Layer 5 of a small transformer language model trained on English Wikipedia (9 layers, counted from 0, width 96). Numbers have three digits each and are written without spaces.
In attention head 2, each number of a token's query is one row of weights dot the token's vector x. The head spreads its attention over the tokens so far by the softmax of query dot key.

Query weights of the head. A number n stands for (n - 500) times 0.00061.
q0: 488477582499389337668195229428483386337785326539451567253399626708292501831553615490473425575133368515384220242661488299462485533784503591428528498599548707697659275505670545476469435414442387352501608449595472524458747848454536607532558279539575515595485411405415393525462644482610353601
q1: 437534431591614540300535537449563595466412443392509272476620647220692508371309657541495492506515517610577021389287557549873438386606523626649439311308574440567613467466543672489782388516496314390715312475401462558455448430355498422485554452308505412467607750505679727527371275601475413324
q2: 446452517708495556580497471402579560276528379588485517359378607522325334673406585414386395418399435545355571335668534277537412518567592554453354631414469601612516466494483624604363479426400607539617564395508642598388678533513660604499524526407472491566505424470598457557594644586381581459
q3: 532618557600595579520280482687533526482304462544426644629499440624667637596506478466336267704325593453350217590619727240577317912311337727374509683666580490384518418305443651658620521591521589361519502400543902728523935408548418697555529369476424523328595660493364482452601610488320625351
q4: 640666393556692595853519185719461316439299272831433299467435512568494244300270614666555712467601587511414508414373498388336728475680512665669522422532447486576519413597241722568418614393375402458653382497646589500459249285470512577565451559312512301449476603486588706493372797490311438645
q5: 630350466445640659478609591512584590639283523630576470573466555388421451393310602379425527700733601571568385543437477566509701362381367364610378518678773702670484627533565399622641417632671572461391565374385529413497500401325336534454737462661550534365469716577496496427438522569484583679
q6: 492294330496406588476384348278318582487514306436653444552469526410364565624458769608559499599619297601569509500422424470636344467442571750308446455781323577503472786500328570723494463642500460224495716546571648509517691481463598521585420422416494286423658447596517304428661458653494349406
q7: 758634407289692372501556394367374427623519558542584563499560444398322625595477327478448485383353502415376549585359641335576354532321311388374453636552778315643334683590392571435519530449449564528535335603651731325342554371521494577349322631448637553432157565615451543637465554460747461665
q8: 437352619417196345681587356436633292614492528415459563433457667556612643488566445371435489425628679409319326620447407450479471557592624393311572485612522604510356596551698502429368479453581305256467480655517512495504375326643506508731418458567475453628602482633499613568521454369307471487
q9: 755502547515387353525514449534395286581370540659863589625697448659745427681394708377349256590573487550614473461310491414565504401620469264617479678457236571589458387254533552393514582610564655412503723641499723194524383448306433280324603647555769340506563399538567563415481433530348468556
q10: 350745334549398638656615441629326575137475359321421732544304271787792532603359675331328168757522763562569640413506356279470716654521507257591539439329638310444563539345543456702608520304302543394645648596556657388678468696339244726432374312538570667429559348415247694442623560608508465687
q11: 729418485271224416671361749527516483412634496334542572534417431496738376387463460724483655458351629353783443484558277272232495382278260432654570512336435525513446496665423335528293318576458438133264516466693691435356403579645481454569586351426645355461482714480741528776578313659298172567
q12: 525512594455354237701437590448581708443628483486545471410559310767690479552318613417440440546570386171549648398609386326412551649279461553162501336330557489281465306306492412397708294763523397535605401393449420357633470327522528492696491440600588585513519489497640600533606403561794349362
q13: 446407592549398321204124887863500172441520584448616674900393270777686665484430572561480346381412487622227770446531745194701663610331370662362937583492491618417490497373671597499731561754677639388702664915376308579437403712482278748849544566611442331442242454401584588607625647265652735548
q14: 516403394287412550332642529403762293603688558475270244303530356592346582501332555416773445427364527593508165584530614604448866600440636559516439309731785411545592698558706671340527590642758536524770270619322604450562516382450673575440432311574662481683368472403457590764413459347387511631
q15: 466539221350703557263287804530557519470644493546444200462512532508386524487631392534570453567389373535573309593393696471461258889676317519455526472687572388678556332533837531692611622504541593637325453534594466492659631724351353597666653462273577805474376528503392535651344597574520554473
q16: 486482630801742448376429453399506510703700464499506524322397767365565650570406563509532453538558366751356473597361542387229367544512535524495453550539717621546688291385554668523536351682633644269649334795608300343356660530537510341476407404433528403526567223385531319475715571476327480671
q17: 497474436232293774511438553342597495584298423398460438567451467427454402512611784433577394320703617684549704356453139420387731420356814367505605804360488395574483425635351780371531497682388637706354512280592551707700423448440586309204347708340310526218650644614564299375406434711518506520
q18: 610473525432686646279303406352486426456479551680386368628556225514506676369483493405704304489483677244371298547531378483673316603398275610590842419635463373139253453352554359476511325575674323602430525482631671319295653390491529290426511373311738750633622443439607519463367301516574532524
q19: 406523588373439366630251490433460414314566387622551488449514537663384277622554566457681563490374571492292399384499580607524368451564315536522400539574480743711573431529470494416284565506507487529531599404695581666455359496374686414590544444443259523455519545420569521525572473689496517421
q20: 493439326502377493483368550739480577796630632585365559396360562350474470437631505679524397404320417490445553522523526566416700440403505477431521479447530507335480613582438400353545740775325188500397559363222373630355486805392558613548518646639522521692369386422649306509410360430528633565
q21: 648505619513459379592632459542466505512512447599505432513228639378448590500358469450513462451432660454533572679457521445614446236620570454385322379623443513653646538378606276531497457548610539413518315601477614451351480445543756451440523499380340407606597584458470471676633400589565624550
q22: 597341524946685660523374410537665322563568655491587467721376479502462441539472537530445489709286345757627525708711490526490507438586691464736593265505517690732503339536424701462465423500447595416548367285381361602424575365267324518507655639504386387659530282299517479591526671353725440719
q23: 391556785400518408724436516457714457506524379400697511293505365458506308546558494529538408548502417580451577304475510515501629539420625436628490509401391462486663523568416408645413468380493469716621346454279247478471482556543769451531703582570295384575507456422536651375526615520556543537
q24: 449538393452369485395468355353541439195529401598677366544426439320406344514534591577530410303306564429407543508547597635622398394406542443451610328479475639654600445519522696471450581504650282573553390317634490659628551524526471594651509630336454642546455390496485349523429517613514457481
q25: 684297333365441713687571489692433107538386498645225449515431356362560526640481595433498316456406534442387417484277617568565561480250707746505474597595510444436419425546853547515646726603515504356490383620737473440460339581664633875473534343684477357429640347513851437207895714565617587445
q26: 640320510558261362257525409624466738464621436606494473516648568542435312207153471417362360765394385585560551346106363360586632661696593336500376581478471451689507628652488721410499297542600595492512457735381662556540693578549329550616417417465585501646689549667619387451375490231358903581
q27: 702484422442268713357544484313225364272670507453426603557262286252662435537653615658544370581659479518241452448570662403139332530502536555377625501209585602534492504469742415529494208719700574210588512327384251476659369367208358452369312476457597556429587589445423371222422765446568354314
q28: 754598418550557161434453552596322320647424486558508448364547238644465592437646641446633653478625459655664538690589635578560514310432370379650445482187493192411392537744801512438444637590486579465410375332463579619613604402491703565634397440587702447643281246831560550498395556517313765580
q29: 317543206440365392388366620602460547501547336466376525607273371704489335539457237471623514529460495308576577634358292642487556252593542565581507484281806386538412548441565380467687429607559482682547581453557341397422243386481378488643360640521529372791704486447416664614367465328298585564
q30: 584439428559542386445558659737424471347306569539637472323675300375565535445546110398755710355503391627419497691343339532480525385504413519501356700430367760468401430733718638344413428675469690546322557686455542522462507534597584626444182507457536514600540587557636615437282261222478605617
q31: 512555578672537360788619365660586588397512607545409496499403409533485432350541558479593635621566787476516424414634475449867479303510542552310678181756293509288448496402710586255603314299718552444506614699717335532540327398584559280425616325729497309610444436617449365429448617484494310461

Each question shows a short text with each token's key, already scaled and adjusted for position as the last token sees it. A number n stands for (n - 500) times 0.0059.

Then comes the last token's vector x. A number n stands for (n - 500) times 0.012.

0 "v": 353519629370468400386476148501589459567544458452562506575535492454558220504508440566474477616513
1 "ar": 350512568345494429368520173547592443557529429526494519611472526442594306461476411518461438602472
2 "s": 449496464362456454386479151524598456571532462502422469586417473433600293481482433508429465633520
3 " d": 542523410336426490332492096578511506491513493470477631656363495377550256468454476534505471545560
4 "id": 667585488434424423439576177502537485580529469557493403600278503335497254442486450613419480599538
5 " n": 578441203377461458326519143491538467500514575471558563601205468375534302368475525492468472530543
6 "ot": 371544384453450442381598225439548539581491498528589585542283454359602190383545532513378485542557
7 " sh": 383443173447442613327502131522516466545541500474525454495231435327548276343519514546444434549523
8 "ow": 368486221486453482278518143530557463519546464496445577480244437396578244416444462509487490630547
x: 525596442357454579540595717651427534509612609245528520591625540582514591422582474541555540620558411418518439502589416467555554491415460565478528452643452560474408570415391489627524435552458481472406512437441417524389464549629483480270351556663656616325548271543521565419576641378452588469
To which token does the last token give the most attention? 7 " sh"

0 "ul": 445471696372466448457477145527587476552538484549536441577471540406554240486483466509485428628534
1 "l": 365501598353454459390465158525558469553545464535488444587442528410599282438445466527460488613551
2 ".": 454508471389480452270472097484550483570521466475448440589398512276572267462499424513473440547526
3 " H": 552530422352478480320492165575526472560531462499459570598309501345627246410486501541482482540532
4 "um": 665460363409475479385573276504552488672535505500495549569279446424556251396477445489376518578498
5 "il": 580489334422474502420519197520564409555528462550561561580258514433536226437477449561500450624547
6 "i": 411522326443437467423511168517575459544514466565584547508279486430580248376471423571465471586518
7 "ated": 315517281449480495383513139523564498585540454523507568458255483378564257417477468520444470597513
8 ",": 348486306486450590312514135560528453559523527442455623470285356311524267426554481489475496547521
x: 525676394511703600479563631606544576398756589547523618503545429606519590526649496429283526457389442467435465532628499455464564450456454456563610492562552573343499476561327478503561481566351491480519487470463380607526439528506474505334521551451511517262417585519636493502535631472526519481
Which two tokens does the last token look at most, in order? 2 ".", 7 "ated"

0 "s": 355522649355446434435436139494583475546536465497558495574466505431583275500468453508453474625515
1 " in": 271454610366426501362450158575562497511496541494478378592458494373612238500557469501512518548510
2 " 5": 425544454415486514291503105549546475520527474500431454632429481351600247533536443529406497556482
3 "6": 598544393424500529327481070536548471540514452514449495619377472381582191526545436489432477568523
4 "8": 622542308432485503356495062530579458545518451541517488595362469365553214510519435487458475576531
5 ".": 557597232463492508235506072454507484557501479458529512552370495203545325440533430495484437498518
6 " Th": 435466186411485501321502197587513456569527474489545562535184489368581257432434509543505447571545
7 "us": 282575229456475402360572198564562524543502465508517565532311425404574361438425502510448467647546
8 ",": 342482297489451599334522131565534453554524539459447632475268363325529241443526473490478496563501
x: 532663492520783614485487616646520616415735621420549571532589458556514572473661543408309548525388447449413500471607431484462641466449512464509583479551601561347498479571314509525597482602382555537555510443507343600532502522572484481357504561468566518363454565559605524535520612445520563470
To which token does the last token give the most attention? 5 "."

0 " J": 438553707358527395345521236511556477558537516532535445604512501342652229394480477490498489528514
1 "a": 356505546388500455383487234568548432569539452563485432601525464415585288418501468530419458637518
2 "e": 390499516379451445352557243520576460588532453534432431596457453435592255448470479539424489607548
3 " S": 580533361370490427269501210532557454566523472479470566613330496349640255409486493523495475550530
4 "k": 638501337390542519346425209474537459534536456518522546604334487400600198363526488532532425559464
5 "e": 615554310417470436324574254504566490579535463499566531558391468486608288432490481550458478670538
6 "es": 401525290437467433355553228501610485548519427521574525509279474443553285483474471516466452638550
7 "e": 312479281459470450340562163523567501577525433508507503510257494441587262409482477554478456626498
8 ",": 368493322475442582305521149561538465554523525436461605474255367312532248400529469493472480549503
x: 518716450488696630441499586603463546408748535515537663497600447630502559527657515409306534475426477412408478470597459493485589432452496472523556487524493529302503433508349526526580453563342491528558472450477371616498477554545454477358516575448523536253416622566680475524507593510521515501
Which token does the last token look at most, and with what share of its attention? 8 ",", with about 30%

0 "s": 353523651354445433434435136494584474546536465496559495575466506430584272500468453508452474627515
1 "im": 334525638360444359485495206496581483552544460485488500565390546429557273421465405565479465611497
2 "ov": 467500567416461461378543147524588425533533446513444424597412478430625232492465447554502427615521
3 ",": 549545419394403486307487145562542467547529525442425387574394419295562242456539472494469488556499
4 " I": 669526364399442425277522205537525476533527475461513568598275476352649213398512487538461485508515
5 "s": 600548246398464485356582171524543552628493461497558482581273456375603270446457524518503508588558
6 "a": 393493302426510529399550192497557472568508447606578556550335479385591296383481487543448494647517
7 "ac": 294478230463503539350497158505579460565509455511498543526250477450591255452452400538451414568539
8 ".": 442490273508470595240515085475530509575508462452465567471291489221527290377502425507474431521523
x: 573627450300378589456614582574639622530584617676537552539515599442550680505643445551481502567525372460533502519650536484594559338478496545629516523568459481309558520239412427478730479531319511539645448423518475470574403483560530423443619491408582502367521627620654491356525582492526479434
Which token does the last token look at most, and with what share of its attention? 8 ".", with about 60%

0 ".": 433466593418481434328457230488521489541508481484536465564484506331551331482499453506479462533529
1 "1": 381506513425483513366475180540513488505505453500478453580457492391558321517499462503460494527500
2 "6": 479522471430492517364459177525527477514502454509448461584418488404556319526516454495472482530516
3 " m": 576496421382494453363479233492536480538512490512469563586406492442533331443492475502515498531535
4 " (": 610552369429480480319523248535507491523515525487507456508396490377547281435524475501476518504556
5 "+": 543574282447489495385513267501504475481513512494553532507399488361551262444502497524495524541530
6 "0": 405516305472497546337479180524522477509513481486551556505371501417547326459498468487453480522493
7 ".": 403527288485511515314501237452510472521509486492507622473396511351529338431512470513488453539542
8 "7": 473462313507492573340480177530524485508498450483453507456360483416516328480523454500467481540489
x: 519576428539599535462492539719518542490513747461479317560482576660571612547505395547512435512443352513505459636594468481537493677466455537474449505523615521282470393487470439554627485664500474484429470739351516236637553567643495554413404450490582530495487657478542502503488557449582545556
Which token does the last token look at most, and with what share of its attention? 6 "0", with about 30%

0 "an": 412489579406508466425514228513575498554516466559531483537488513428570300496490459524478477565500
1 "h": 418515544387489504423497244534552461553526443522490486566467488434583347488498487550478460582489
2 " |": 479486419415483435347492203515532506532506488477448384572440502375558288473482474521519455522513
3 " 1": 574548371435477513357506175538527471507514475477457465563401506383577330490496481528453499532498
4 " J": 579502353411514462357536292511539493543526506528502554572362510366600311409477487491496498528515
5 "an": 532547368450522467387510271521548481537533457581543528532401519431572265415502492510455472556503
6 "u": 429536367468495529381493313545552428475530447535551547541350479422571311469500465553469484585529
7 "ary": 328550375480465519406490333500541468516542497508505670464357420469583315462507485515450512561525
8 " 202": 442487288493483516379546211532559491499513505527458562458376481353550310418512486528454512531508
x: 609620538471687500477496408671526501545396629660469543598641443636467609596375509464439505458468550335581340633404526439584501380479445493435593465610654444383331652472557511391469458491282693506516416545481522486511475531535676592578401289470557551422357617509563501577410507516470497516
To which token does the last token give the most attention? 2 " |"

0 "I": 362507589396476435385500261536557472518526468525550472546517526441604258481507451556478502541506
1 ".": 408482530419502456303457190477537490560511467495486458577471506310577313487500440516484462532525
2 ",": 423502470409437480329458213552526459526523510470450402568450454349555298464521480508476493540515
3 " N": 563529412398480434332513248520527478529519510491457558597378490369590311408465507517476507523530
4 "ov": 572556415457465480435537191519540463496523459522498484598388448415564266465476486531519442583543
5 "el": 538543348461482453382502216481548474553528451489537545524355520427554335411475477539493506620535
6 ",": 473553320443453519344487209556528457529530506480563556515335413383546309432521485506480501547510
7 " B": 415448273461485524336518236550525486515518465500505480502273484361592281391489502515477472532523
8 "en": 380475270456502466371559227534530465515520517537453516478322491452549267393478473506468486550556
x: 519552471601382599460559568611485523493528679475477621425661548664611483483420570494391555524638432620568501324377378344419549370400418447409444520477552524404507557589535582513620524476384635593679587584462635533406423588412495487560431376744396561496605701572482584508522570406476527599
To which token does the last token give the most attention? 7 " B"

0 "et": 354466585337495472409506162508585469551519449559555447567487504452608261480484459525446464595526
1 "ed": 309482521366488442415518160513584505578535460537492450595451515411610259504501477532434484606511
2 " a": 475508407331488404333471177591534474595502515514414389579327521325549245475532490548467463520506
3 "ch": 509519308386416570266495278520541472577517485486426458604434403321568241501460518556438493586480
4 "ie": 637541347413483468348571178521574451569516423492490444577346453390543255483483501527430440635556
5 "v": 620517369441445404557537169490569456560524445476564448592291488461516222518453434551513402611549
6 "em": 441481274422464444396533191461587480572521470511563478557249487439549268376463404589455476569525
7 "ent": 303530335465484505411524154536594451521542449538503566478239484445588272439457495528460456613521
8 ".": 454497287504465591247525088468531512580507469437469547476291499217532305390501419498473431504520
x: 579622439326400587460657602544626601536578603649525558499500586450538711504640463545487521562485368441523520545672515503578576331469501546616463530554389493331596532231404427416703466476299521553635473397521465466573394495573570404479626513413586533340519614632636466330538545497507494445
Which token does the last token look at most, and with what share of its attention? 8 ".", with about 90%

0 " 4": 399454536415493471390492218529525477505519479520538459578467506394559338546499479531472505533514
1 "8": 413485516421489472397475203519546481516510460530471454576459493412539319534500464490473484540515
2 ".": 475501426451499446329474224463513478523508486483469393582453505340553360492509461516498460521524
3 "9": 597533397435483505370471192517527488512506453502472476565414493398549336513498461521478490532490
4 "3": 595533343445488500388468192527537475514504446522519515551383495423541355509501453512485476537498
5 " ": 491449390420473464406488268535527470492510475531540559533390527475536348461493412574462511526507
6 "/": 400593393461505472368463236500511478505493499506540580474340465398533311449467498513505514491549
7 " 1": 385473351486472556359525220536513480513515482490500561473351489411560327471499476529459522524500
8 "5": 450465351495495519363521228507531500513508461495448552446355481427539312463510469499434505512500
x: 473607410595722443336572539565563515512498690450418406502562538631567592453399332517520450461476394541409485585435554469513505570556414555446346541493585501245453424454498373518575477599472571501451415618419498283505491543686448517430319355621634527479498487485518514526506499456536432516
Which two tokens does the last token look at most, in order? 2 ".", 7 " 1"

0 " of": 356437625363438481383466212538568508548518501512556463551537490371593270493511501504480457584496
1 "f": 368505669405416453331505251538562495483512468499497492588439506401581203490522445525475471608545
2 "er": 402489514384435497348450248537544434519546467550436453595409489463571298485479465552425445600500
3 " to": 628543457375435421365473283532570532585499516501434457577378470349595278440552485522467487547493
4 " J": 570490332386510480314570284517551503552526509533493576605358513326627275395484463470498486531505
5 "ust": 578595306417466484383517276508532444526540495539563512581315463439604213443480491551470470589552
6 "in": 426515339454470479419519230485581441542519475571543540542330513468582239435457443559464442613529
7 " I": 355452264470455483311532220540533467544533469487502509508239468383608234408502483544460476529505
8 "I": 402474315473467502327538225540557465518532450538421461479271491416580228409494446558480498542519
x: 680689372397575526480606510514439528546483684347486413546674500517534544512460545579644390578724434625476524512646508497636595548433562509514574503453436527359467539530448330426494522574575498465453429517584442453399368497584436621420534533751536671309329501490498369472503475398446454569
To which token does the last token give the most attention? 7 " I"

0 " L": 445548680374489414353466186535532462525530489507529458587506509376563305444479496520494461527538
1 "a": 382496537390486459386452249579518447563523450584500429561491506396540329422488434538449482578518
2 "i": 419525461408459446373496258544561471548502440519434456549429527458562321429476430577438505579499
3 " |": 585537350412474439314495163519533507538505486469462384568403498355557263460477469530522454516511
4 " 19": 644582307443477522352530124552531514512508495490498461562409499366560286464510478524448520518502
5 " D": 521458246426482458377520181535526485534526481496535571575303498365574300445447504518510485537534
6 "ec": 429494204464489469392518163529512486506517483495558534552268451493552324495452483512487419576571
7 "ember": 318538334478452496326498285512547449502555484501507621475356440404603299436472491529448528545508
8 " 201": 418499222484490545371554182556556466494517530498462613447371472337545293434498469529454505525536
x: 541630467422686540479485532627583462547476712636497591675708488669436555613405512558303539492452449417577400659481537537486556463442415429341593450650601446470410613519539519372545508479352655467589338557548546429526468473513603493674392360479628475409454562528545465553481505426484488488
To which token does the last token give the most attention? 8 " 201"

0 "t": 391472643341465466361478124471584460588560446537540464599548464415613296497430446490417446675500
1 "he": 331468459294517374385415137520556422609527412521453435577370511420603187455445465511444442618531
2 "ast": 423478553340437458352473105573594518586487413550405481601359458365596214508417433505451470603508
3 " A": 617554351350462404317500087586553470619519449493445466587264498320641196394507513548462468525485
4 "s": 682552325392423499368553118450601535690491458498492422625380399394624200506464505495449491546528
5 "ian": 594517325389494502293539110522607496582542439554588533539284480391580163430461476552433462603513
6 " G": 429464121406487534236561110572540467539539454519560539522173446322640193421457523528496448537528
7 "am": 372518134403508501480495222500533458627560533507518528532317473414580109304490422606432522594568
8 "es": 355494265480470504339555176497625488565537412546437563463205405405554249469472491487441456668558
x: 357547456515739526502499522559497550543356546364460423561492597572606673444403480445512476542508268530552507352526497397376434511535500407452486469501345385341561528464386498499567383600421456507454421390488501550346288605589639472306445556626510530351493442645431492409539643424478503550
To which token does the last token give the most attention? 6 " G"